Layer 3 of a small transformer language model trained on English Wikipedia (11 layers, counted from 0, width 64).
A neuron's activation on a vector x is GELU(weights . x), where the dot is the dot product.

Input weights of the MLP neurons that the questions are about. A number n stands for (n - 500) times 0.0039.
n1: 528,573,689,395,466,484,402,556,276,469,490,446,711,646,473,466,528,562,549,325,411,267,494,599,705,642,451,518,491,468,278,520,542,409,362,479,527,544,712,649,658,596,502,666,326,522,574,555,613,470,583,491,507,426,457,289,419,428,368,485,546,538,436,447
n10: 557,380,418,470,399,369,563,231,99,496,509,190,679,528,496,458,651,608,277,323,813,509,703,607,591,527,311,694,554,685,422,979,692,630,460,415,783,632,519,743,613,480,496,368,614,428,465,498,295,506,128,716,317,246,533,248,687,639,623,304,293,451,446,443
n28: 701,738,503,540,428,540,507,359,493,494,534,600,460,516,458,480,338,578,532,497,614,538,655,524,593,397,493,473,442,554,479,340,304,484,368,592,535,601,328,518,407,276,331,455,307,448,547,521,511,509,429,852,547,469,594,540,358,585,657,753,477,606,347,414
n29: 452,516,571,612,593,510,406,439,492,391,325,530,487,499,552,584,517,433,377,646,410,353,580,546,361,514,256,422,497,631,435,690,569,667,661,531,448,432,547,474,251,591,348,538,557,477,446,568,528,571,514,498,536,568,614,506,478,537,449,542,395,525,527,456
n33: 460,401,588,627,619,243,636,588,724,563,693,461,467,563,529,317,574,543,685,452,585,425,550,399,565,554,476,363,518,314,517,626,366,370,495,420,656,553,586,412,357,398,439,463,539,476,440,501,407,456,471,310,523,559,644,376,439,554,521,580,515,543,362,538
n40: 424,402,581,458,407,551,598,486,338,396,637,780,384,464,469,519,531,581,512,504,542,351,577,709,637,459,720,598,489,540,511,339,341,493,409,525,502,471,473,471,522,481,627,398,584,574,453,452,539,411,616,360,533,460,548,587,676,543,439,455,376,471,582,265
n41: 601,522,586,275,437,488,337,538,437,413,548,553,404,554,531,619,482,412,450,569,672,433,482,565,557,765,554,436,399,551,542,499,474,649,470,428,489,399,555,380,559,603,300,524,530,569,485,357,505,381,492,414,396,580,415,525,283,611,544,489,698,601,405,635
n44: 498,531,583,544,525,366,541,317,437,481,563,494,333,423,438,549,400,459,573,696,466,515,649,611,455,453,666,533,336,392,547,359,432,449,631,328,654,415,374,457,623,591,752,444,690,317,804,512,507,549,537,351,682,604,482,584,345,453,411,476,296,472,369,612
n45: 578,446,402,512,435,504,455,503,707,586,578,572,499,515,439,474,524,422,240,534,471,313,590,478,539,548,479,566,499,406,492,692,395,611,565,481,488,369,727,445,315,492,360,759,229,757,516,511,255,497,660,444,523,493,540,492,269,649,184,572,495,590,585,756
n48: 296,440,517,575,675,407,559,605,577,631,621,554,522,559,378,415,436,484,546,456,561,465,529,385,540,289,358,348,464,561,525,765,739,404,413,347,546,397,373,641,566,467,509,563,452,398,452,657,364,687,533,539,413,487,513,338,531,373,813,548,440,541,352,524
n49: 407,692,512,520,826,601,454,419,379,596,740,614,481,484,752,346,313,536,507,648,521,657,536,520,433,400,443,494,269,705,486,630,498,402,371,467,586,435,564,717,542,495,513,358,423,769,271,724,322,467,396,395,515,328,315,553,505,442,485,559,435,512,408,377
n53: 213,515,558,487,507,503,555,405,549,385,603,506,438,461,661,430,406,760,614,551,481,245,499,700,524,242,664,477,401,688,419,530,648,525,388,454,699,633,461,497,407,355,520,488,112,565,628,546,397,512,586,573,634,327,429,494,723,479,568,369,362,552,427,403
n54: 702,382,465,557,521,406,566,492,428,564,589,449,520,388,480,582,568,319,380,412,455,415,520,448,610,430,409,402,445,538,574,515,434,521,651,326,525,495,357,558,591,350,440,604,312,524,530,405,397,544,557,539,625,666,480,381,642,407,429,598,729,609,657,496
n55: 530,335,590,417,551,542,517,355,480,572,503,461,436,566,594,478,426,470,602,521,303,574,542,550,513,571,470,571,455,426,477,487,572,402,434,378,608,499,441,542,404,634,496,714,573,387,474,528,763,458,658,491,512,612,516,407,565,306,446,542,576,285,275,552
n57: 410,448,632,360,437,546,448,579,624,439,470,692,460,573,375,545,570,557,451,532,446,550,516,660,366,672,548,436,452,657,351,376,355,586,678,402,580,406,469,573,453,535,409,693,438,599,597,481,632,261,474,602,436,605,498,495,295,514,350,494,475,540,482,510
n61: 546,393,520,628,321,396,628,508,526,593,526,494,454,487,586,548,529,510,383,507,426,413,417,560,592,455,548,507,624,315,538,592,360,441,392,464,469,569,553,411,549,557,395,639,519,560,612,484,479,486,782,391,523,474,602,323,548,326,479,513,598,423,514,511
n66: 548,205,492,260,735,282,677,924,651,490,389,483,696,508,564,525,319,500,257,651,487,357,484,705,333,453,521,620,645,291,456,591,637,572,464,320,678,416,275,430,311,545,222,233,403,907,383,577,418,372,536,501,566,255,481,633,752,613,799,486,380,484,683,410
n69: 504,557,569,447,355,535,670,683,399,430,418,644,721,554,646,381,480,466,406,656,395,261,576,603,357,419,460,487,456,516,591,583,537,387,337,537,716,321,456,471,414,411,554,439,384,467,380,523,604,426,641,621,588,238,543,627,483,589,483,465,354,769,548,508
n70: 496,717,638,579,480,541,354,369,492,440,510,573,477,527,439,563,495,412,631,498,498,476,553,559,506,566,397,568,441,432,385,560,467,441,481,563,511,590,462,503,470,336,487,555,484,505,630,508,521,360,378,407,363,580,436,564,468,503,337,538,423,705,540,668
n80: 420,397,353,417,372,501,581,270,568,648,681,351,389,479,726,614,577,476,391,374,432,506,459,748,457,514,510,855,423,426,412,536,660,576,305,521,459,495,874,478,374,513,453,485,613,316,652,405,346,363,752,518,516,635,444,535,613,607,379,330,426,487,760,450
n86: 505,453,479,510,738,389,433,601,597,560,436,502,630,398,413,382,500,308,586,429,457,483,509,389,523,540,575,238,585,476,478,720,546,584,592,491,457,345,308,574,470,501,485,651,703,479,366,425,351,621,498,408,309,567,664,377,406,697,707,435,607,578,373,654
n91: 581,497,579,457,446,627,353,311,431,379,361,414,409,560,610,492,520,611,522,758,513,553,502,411,472,434,672,420,477,541,568,376,482,475,285,586,429,459,395,573,672,470,639,540,515,480,628,337,637,660,362,460,570,438,462,601,423,368,492,416,607,611,623,377
n92: 395,585,613,503,553,642,492,334,451,388,440,471,360,502,425,223,403,508,283,758,780,622,643,475,481,475,237,612,637,477,483,405,643,171,491,431,493,518,551,841,552,629,550,581,453,421,342,604,625,451,490,531,420,698,597,429,400,782,197,597,470,559,597,536
n95: 615,724,718,551,528,443,408,505,556,311,369,547,405,407,568,656,458,422,601,617,772,401,509,578,303,446,616,638,318,372,567,365,322,322,377,401,573,563,474,643,474,307,504,406,665,402,766,614,347,424,541,486,541,646,362,514,406,445,521,503,635,645,446,465
n98: 542,439,411,469,477,556,485,514,333,498,579,389,477,489,580,468,303,422,591,452,546,386,473,680,419,714,564,554,555,633,638,477,457,382,601,406,616,689,645,603,677,355,514,595,575,422,412,598,558,581,406,553,569,477,523,450,498,481,541,216,331,179,413,480
n100: 650,614,593,320,486,496,556,529,465,317,449,403,369,585,626,535,362,617,505,548,481,464,507,672,314,472,572,398,488,373,447,407,429,418,450,569,692,429,535,466,489,531,414,356,567,487,432,482,635,456,527,424,500,385,671,515,439,532,651,501,537,599,592,587
n103: 653,473,700,552,477,438,480,584,708,635,453,337,551,467,466,637,482,479,358,511,400,596,637,573,516,530,319,568,425,401,332,527,335,627,779,458,453,335,443,663,350,415,666,344,404,482,587,503,339,653,570,508,366,612,449,536,660,494,376,489,566,364,597,451
n105: 619,462,523,486,297,425,311,675,515,646,452,450,365,411,745,424,439,543,428,485,461,560,539,618,671,366,402,564,448,516,536,632,584,628,457,399,531,543,615,499,293,530,444,555,555,417,472,470,431,337,595,458,517,422,591,481,470,672,401,482,673,491,561,518
n107: 505,487,531,195,404,574,560,505,494,425,546,520,568,564,583,258,498,412,635,527,464,519,746,616,311,708,555,342,347,497,390,386,491,623,430,507,616,468,446,506,560,497,617,351,605,473,466,646,735,520,377,421,472,513,415,359,604,379,526,498,476,558,483,591
n113: 614,360,642,377,509,523,503,507,642,282,569,611,426,428,531,495,492,446,571,503,652,436,490,360,480,494,392,615,253,465,568,467,455,499,482,478,589,506,512,579,470,644,571,458,467,444,548,360,533,339,588,444,647,681,501,395,497,408,524,382,539,632,507,478
n115: 410,527,460,435,497,455,670,440,537,480,456,401,614,677,450,526,513,472,432,638,538,430,495,502,469,439,582,414,484,532,389,456,442,466,408,424,521,476,615,518,408,621,643,537,425,634,472,420,556,560,378,388,494,421,576,429,372,514,445,682,359,724,619,552
n120: 595,477,516,532,350,591,621,457,581,549,558,417,436,502,536,587,638,561,407,343,557,476,554,394,347,582,369,797,607,402,489,661,507,416,575,660,559,509,518,459,569,508,332,527,481,527,433,649,570,183,648,486,469,519,532,446,611,348,342,392,297,398,377,520

Each question shows a token from some text and the vector x that enters the MLP there. A number n stands for (n - 500) times 0.008.

" |": 711,569,477,588,702,416,451,495,604,614,483,617,399,513,304,351,553,627,444,299,542,469,171,478,563,432,573,375,471,622,704,407,328,414,419,816,589,624,298,249,456,572,458,464,620,326,579,672,609,571,545,633,315,472,453,468,542,466,334,501,420,546,534,591
Which two neurons fire most, strongest first? n28, n33

"3": 652,527,518,317,795,356,564,537,566,545,403,660,413,497,594,328,529,533,468,332,597,413,168,485,537,506,461,299,370,700,577,395,348,545,460,716,563,540,472,293,551,597,549,522,677,357,516,555,546,565,517,620,291,450,376,589,696,434,232,489,458,625,555,584
Which of these neurons fires most? n107

" Z": 667,537,590,484,728,371,471,658,636,606,293,585,417,523,438,355,426,602,475,406,501,463,149,531,466,361,469,316,495,651,597,538,373,536,489,851,578,565,475,390,476,520,485,457,698,337,514,421,703,523,479,626,348,476,455,432,635,298,305,531,425,531,538,675
Which neuron fires most, and how strongly? n100, at about 2.9

",": 633,529,326,560,802,389,559,488,611,588,412,495,438,422,493,360,490,590,324,296,569,483,112,590,515,387,560,442,528,580,552,490,380,461,424,727,509,712,488,345,552,638,552,420,590,385,489,532,614,660,559,567,289,454,413,519,644,547,257,354,468,566,622,644
Which neuron fires most, and how strongly? n80, at about 3.2

" an": 635,498,496,513,776,446,547,749,584,573,418,584,441,421,527,409,510,560,444,417,500,461,128,491,527,368,438,330,471,639,642,489,371,440,467,628,575,521,433,261,498,628,569,544,650,278,495,505,785,602,534,506,373,403,358,471,649,573,163,408,525,660,561,539
Which of these neurons fires most? n69

" Paul": 574,602,484,496,774,298,481,660,604,662,353,606,419,525,548,403,409,598,447,355,512,479,146,629,503,427,437,329,491,628,577,538,362,588,420,786,583,594,432,405,414,633,495,437,646,374,533,484,678,620,445,551,294,412,445,519,652,316,239,490,442,547,500,628
Which of these neurons fires most? n100

" Pld": 596,506,551,441,672,392,390,610,595,627,402,656,506,538,421,361,429,644,424,318,453,493,102,556,513,382,591,387,363,573,670,417,314,495,552,721,695,561,379,264,566,562,557,540,622,427,765,586,602,604,492,655,309,449,417,485,535,364,327,506,437,519,507,566
Which two neurons fire most, strongest first? n57, n44

"}": 545,556,402,464,834,339,592,591,565,687,419,631,470,421,590,386,361,524,344,388,495,410,113,627,533,439,533,379,504,641,504,545,438,555,464,724,545,537,478,373,489,627,479,455,646,395,510,595,645,548,545,537,312,388,340,578,713,520,245,418,382,495,591,623
Which of these neurons fires most? n66

" on": 696,551,498,604,812,419,586,645,572,653,387,543,415,406,577,366,404,534,386,397,506,526,211,458,521,262,554,472,494,607,660,453,341,468,508,574,512,594,473,376,466,620,475,407,706,364,552,544,652,590,455,579,327,518,332,627,707,468,176,322,472,560,447,631
Which of these neurons fires most? n95

" by": 665,634,361,567,845,430,465,687,550,573,324,461,448,511,536,342,476,606,331,379,504,396,156,567,471,347,509,460,522,569,583,444,414,496,455,721,521,619,538,342,426,651,560,392,634,346,584,637,637,603,531,570,285,477,412,567,642,470,220,476,458,550,475,577
The three highest activations, in order: n100, n29, n105

" quarter": 629,515,511,444,722,436,508,606,634,624,389,536,504,539,501,393,521,578,471,385,523,318,156,385,500,343,597,429,499,714,570,644,362,493,451,652,439,538,419,236,522,662,590,515,688,342,505,538,754,573,528,654,372,396,336,478,596,365,170,490,468,584,507,628
Which of these neurons fires most? n69

" of": 737,528,455,481,764,394,534,667,578,678,332,531,394,460,632,271,356,565,398,413,594,463,191,639,511,357,528,383,504,613,511,555,402,471,498,634,549,606,435,393,440,692,453,368,656,403,527,536,583,462,505,565,385,444,388,554,743,415,186,422,427,612,619,630
Which of these neurons fires most? n66

" (": 702,524,480,458,823,421,623,608,567,649,502,458,490,534,541,440,516,440,368,359,495,477,103,432,535,391,465,291,502,578,579,405,366,447,531,804,500,660,440,229,561,559,541,434,576,426,557,603,608,637,415,497,371,589,385,455,617,485,307,465,405,490,609,652
The three highest activations, in order: n54, n86, n33

" Advanced": 708,574,540,485,741,407,428,538,582,755,315,594,490,481,421,354,484,601,451,449,573,508,89,409,585,446,463,372,398,583,640,561,338,464,514,603,557,543,406,329,572,539,513,501,625,410,499,585,761,614,478,537,343,457,407,571,671,336,184,470,516,543,430,618
Which of these neurons fires most? n55

"4": 565,506,449,339,785,368,499,558,567,592,404,566,388,623,519,353,533,512,378,295,592,422,157,455,645,513,543,362,396,678,650,381,350,535,538,764,507,592,531,321,497,699,548,444,642,303,531,577,497,633,519,601,311,424,375,585,615,416,286,486,468,605,519,612
Which neuron fires most, and how strongly? n41, at about 1.2

" W": 583,544,579,464,764,399,425,651,631,678,384,532,467,528,448,415,460,544,474,295,556,478,103,527,476,394,431,413,488,542,619,461,298,519,568,829,622,596,520,366,480,534,547,459,632,324,621,418,665,615,467,608,349,475,406,491,657,403,203,530,417,506,464,595
Which two neurons fire most, strongest first? n103, n70

" as": 717,596,367,504,767,485,552,586,548,552,342,478,449,469,466,317,469,636,376,354,499,450,109,484,565,358,508,401,521,580,579,425,406,496,458,618,548,611,463,335,405,673,564,479,559,361,605,491,624,696,446,573,329,525,417,495,703,560,210,537,389,692,546,662
Which of these neurons fires most? n115

" rise": 608,433,439,519,799,482,436,488,630,628,381,533,487,508,501,318,512,634,473,352,528,419,121,484,553,444,589,446,429,717,596,563,396,484,510,577,489,583,525,325,466,579,493,655,665,430,558,575,727,596,436,601,317,382,266,485,663,397,227,353,444,647,458,634
The three highest activations, in order: n55, n86, n98

"2": 613,533,464,302,853,355,588,566,550,528,423,600,478,548,456,339,521,528,429,311,485,414,158,461,582,581,463,390,353,660,612,390,314,481,492,807,512,613,422,284,546,595,533,502,678,397,519,630,617,560,456,607,319,515,405,572,581,451,284,490,507,576,528,602
Which of these neurons fires most? n107

"ually": 585,506,364,585,822,352,538,503,602,643,436,523,388,414,493,263,411,659,324,440,491,435,104,430,459,419,456,479,475,599,617,535,427,493,455,621,507,644,463,508,479,677,519,609,711,298,504,631,628,609,566,550,384,423,448,570,619,473,177,407,541,557,561,614
Which neuron fires most, and how strongly? n92, at about 3.7

"acco": 527,659,348,498,710,271,600,618,524,651,394,523,287,454,497,391,518,564,398,416,550,467,130,509,560,383,582,351,540,604,629,529,388,506,538,763,548,591,441,396,518,583,510,581,635,364,482,545,759,654,508,578,312,477,439,474,644,311,211,389,506,604,524,565
The three highest activations, in order: n61, n86, n91

" simultane": 656,497,488,460,717,496,439,680,485,588,403,649,423,479,499,353,499,583,444,373,459,469,158,369,454,349,485,411,467,668,635,629,378,543,563,738,547,550,521,239,482,692,587,640,626,412,615,525,655,607,505,540,444,396,313,406,597,278,182,452,505,646,487,573
Which of these neurons fires most? n61

" \\": 663,525,546,522,793,481,545,635,555,641,378,574,497,480,502,402,496,568,423,288,433,468,138,425,478,450,461,359,532,563,559,626,345,553,457,868,589,557,399,352,507,622,517,456,690,339,576,460,719,456,494,569,318,464,300,502,563,406,269,523,452,488,505,624
Which neuron fires most, and how strongly? n120, at about 3.2

" are": 637,569,467,519,747,516,390,586,574,637,453,517,422,405,508,284,402,608,327,327,616,434,105,529,536,419,503,354,539,629,696,468,415,393,526,580,490,610,423,396,441,668,557,520,607,301,608,602,669,646,480,590,398,401,429,434,670,530,194,451,472,542,588,664
The three highest activations, in order: n92, n105, n98

" Southeast": 682,510,540,454,728,438,622,662,546,622,360,564,492,561,356,402,470,495,428,319,607,423,123,383,578,453,562,309,431,574,639,518,383,465,533,756,584,559,483,430,452,620,563,437,662,323,522,602,628,681,422,619,365,418,459,521,625,219,230,388,548,515,567,537
The three highest activations, in order: n86, n48, n91

"rich": 538,627,453,462,682,309,559,622,573,678,416,579,448,503,561,286,445,617,380,433,522,419,116,448,553,475,442,477,488,685,622,489,320,482,578,780,592,652,448,401,468,680,476,533,625,242,522,492,672,669,441,625,297,443,340,498,620,387,292,427,544,529,462,547
Which of these neurons fires most? n98

" prec": 624,462,472,459,762,461,409,618,514,595,341,545,395,520,430,352,614,540,431,356,478,358,172,391,517,444,425,383,396,585,577,587,294,458,609,765,558,686,446,407,534,675,572,592,643,341,569,506,614,572,449,508,585,351,386,414,690,440,193,479,509,625,568,706
Which of these neurons fires most? n54

" North": 618,492,505,432,750,356,592,602,589,680,393,575,425,495,603,376,450,458,434,307,628,392,143,546,522,440,539,339,471,620,511,559,424,469,447,730,609,582,444,330,475,649,532,451,674,364,445,550,641,585,515,616,357,390,471,557,651,283,164,437,468,656,606,576
Which two neurons fire most, strongest first? n69, n100

" determ": 659,440,497,576,774,499,388,552,564,667,418,607,513,524,494,349,519,530,362,430,480,389,205,502,445,354,477,439,500,680,611,454,268,545,502,758,583,567,523,458,428,671,530,594,615,385,529,482,657,618,450,610,339,329,271,386,625,371,201,438,498,592,532,705
Which of these neurons fires most? n45

" in": 711,492,445,537,860,425,585,615,537,618,434,456,445,539,529,373,442,548,402,423,511,432,154,538,467,395,529,390,509,587,583,466,365,510,461,637,512,632,472,369,409,723,586,354,600,319,556,571,557,636,434,581,311,538,342,570,688,439,154,397,476,613,577,619
Which of these neurons fires most? n103

" was": 582,544,533,492,832,474,403,573,607,563,416,478,454,438,529,237,477,579,372,367,549,492,145,557,521,396,480,383,510,612,648,503,502,446,479,589,524,625,457,289,402,766,534,508,590,280,650,575,637,631,423,582,359,407,374,448,658,552,218,517,417,588,597,626
Which two neurons fire most, strongest first? n92, n105

" However": 660,447,430,454,819,429,482,581,565,660,412,509,480,479,431,259,551,587,363,423,577,442,143,417,500,374,474,445,380,617,563,517,356,596,452,618,556,628,513,403,444,677,575,606,638,420,527,638,680,584,480,539,314,436,458,506,632,408,107,489,460,517,589,656
Which of these neurons fires most? n45

" Bren": 575,601,528,442,674,309,557,591,598,609,407,503,468,537,423,449,560,511,386,397,520,395,140,428,492,271,462,400,564,592,540,491,301,596,508,812,596,580,501,363,618,641,537,522,677,383,484,537,727,530,462,550,318,419,525,509,639,367,147,484,568,608,384,632
The three highest activations, in order: n120, n61, n86

"bert": 478,641,393,501,706,291,529,562,637,681,363,566,417,519,589,369,551,566,426,372,526,412,107,439,515,461,457,475,491,628,656,555,350,430,510,817,568,659,400,398,457,656,546,515,711,363,512,477,590,630,516,589,333,512,400,483,654,362,242,368,462,575,472,545
Which of these neurons fires most? n120

"erner": 504,625,443,471,782,272,531,573,677,692,349,509,401,561,533,349,499,651,448,391,584,383,179,472,579,480,465,439,473,607,637,427,310,471,462,806,569,668,415,433,464,609,440,479,635,340,612,530,606,654,502,602,326,493,381,508,613,369,269,399,503,452,412,614
Which of these neurons fires most? n33

" Jean": 625,588,473,521,775,306,522,638,534,582,330,617,510,581,503,449,461,626,429,378,524,393,116,505,532,421,397,404,508,633,525,599,352,535,476,772,525,647,485,410,454,715,499,433,584,286,514,371,702,667,505,552,340,418,391,546,593,335,233,495,503,490,525,603
Which of these neurons fires most? n29

" expl": 726,495,528,467,756,515,382,595,546,618,369,584,452,560,483,370,567,531,390,401,580,380,249,481,414,274,560,383,406,702,561,426,390,551,449,715,547,642,561,438,451,673,461,618,483,373,511,474,598,667,423,486,367,338,377,441,743,388,176,438,547,615,527,719
The three highest activations, in order: n91, n45, n1

" Bl": 668,575,602,507,656,363,585,616,598,587,319,564,393,462,435,423,455,591,446,355,543,528,185,531,411,342,463,281,506,640,551,608,371,506,530,863,621,549,423,440,484,650,518,486,697,373,460,414,670,558,536,477,349,393,422,474,698,337,202,454,454,607,566,607
Which of these neurons fires most? n100

" +": 754,561,527,422,757,399,449,515,631,728,366,616,431,478,471,407,458,644,446,434,526,490,111,470,574,404,450,324,434,578,642,477,332,453,494,691,520,501,470,329,603,636,575,372,641,351,567,564,628,630,530,518,290,511,332,528,584,493,320,421,360,512,522,685
Which neuron fires most, and how strongly? n44, at about 2.1

"-up": 535,519,422,499,711,369,583,624,583,555,428,490,369,537,484,296,476,605,437,426,526,419,69,371,546,404,582,318,448,722,561,544,472,557,441,691,445,591,425,406,555,650,516,456,694,452,544,650,591,647,518,630,283,477,355,597,651,312,277,382,572,605,462,640
Which of these neurons fires most? n48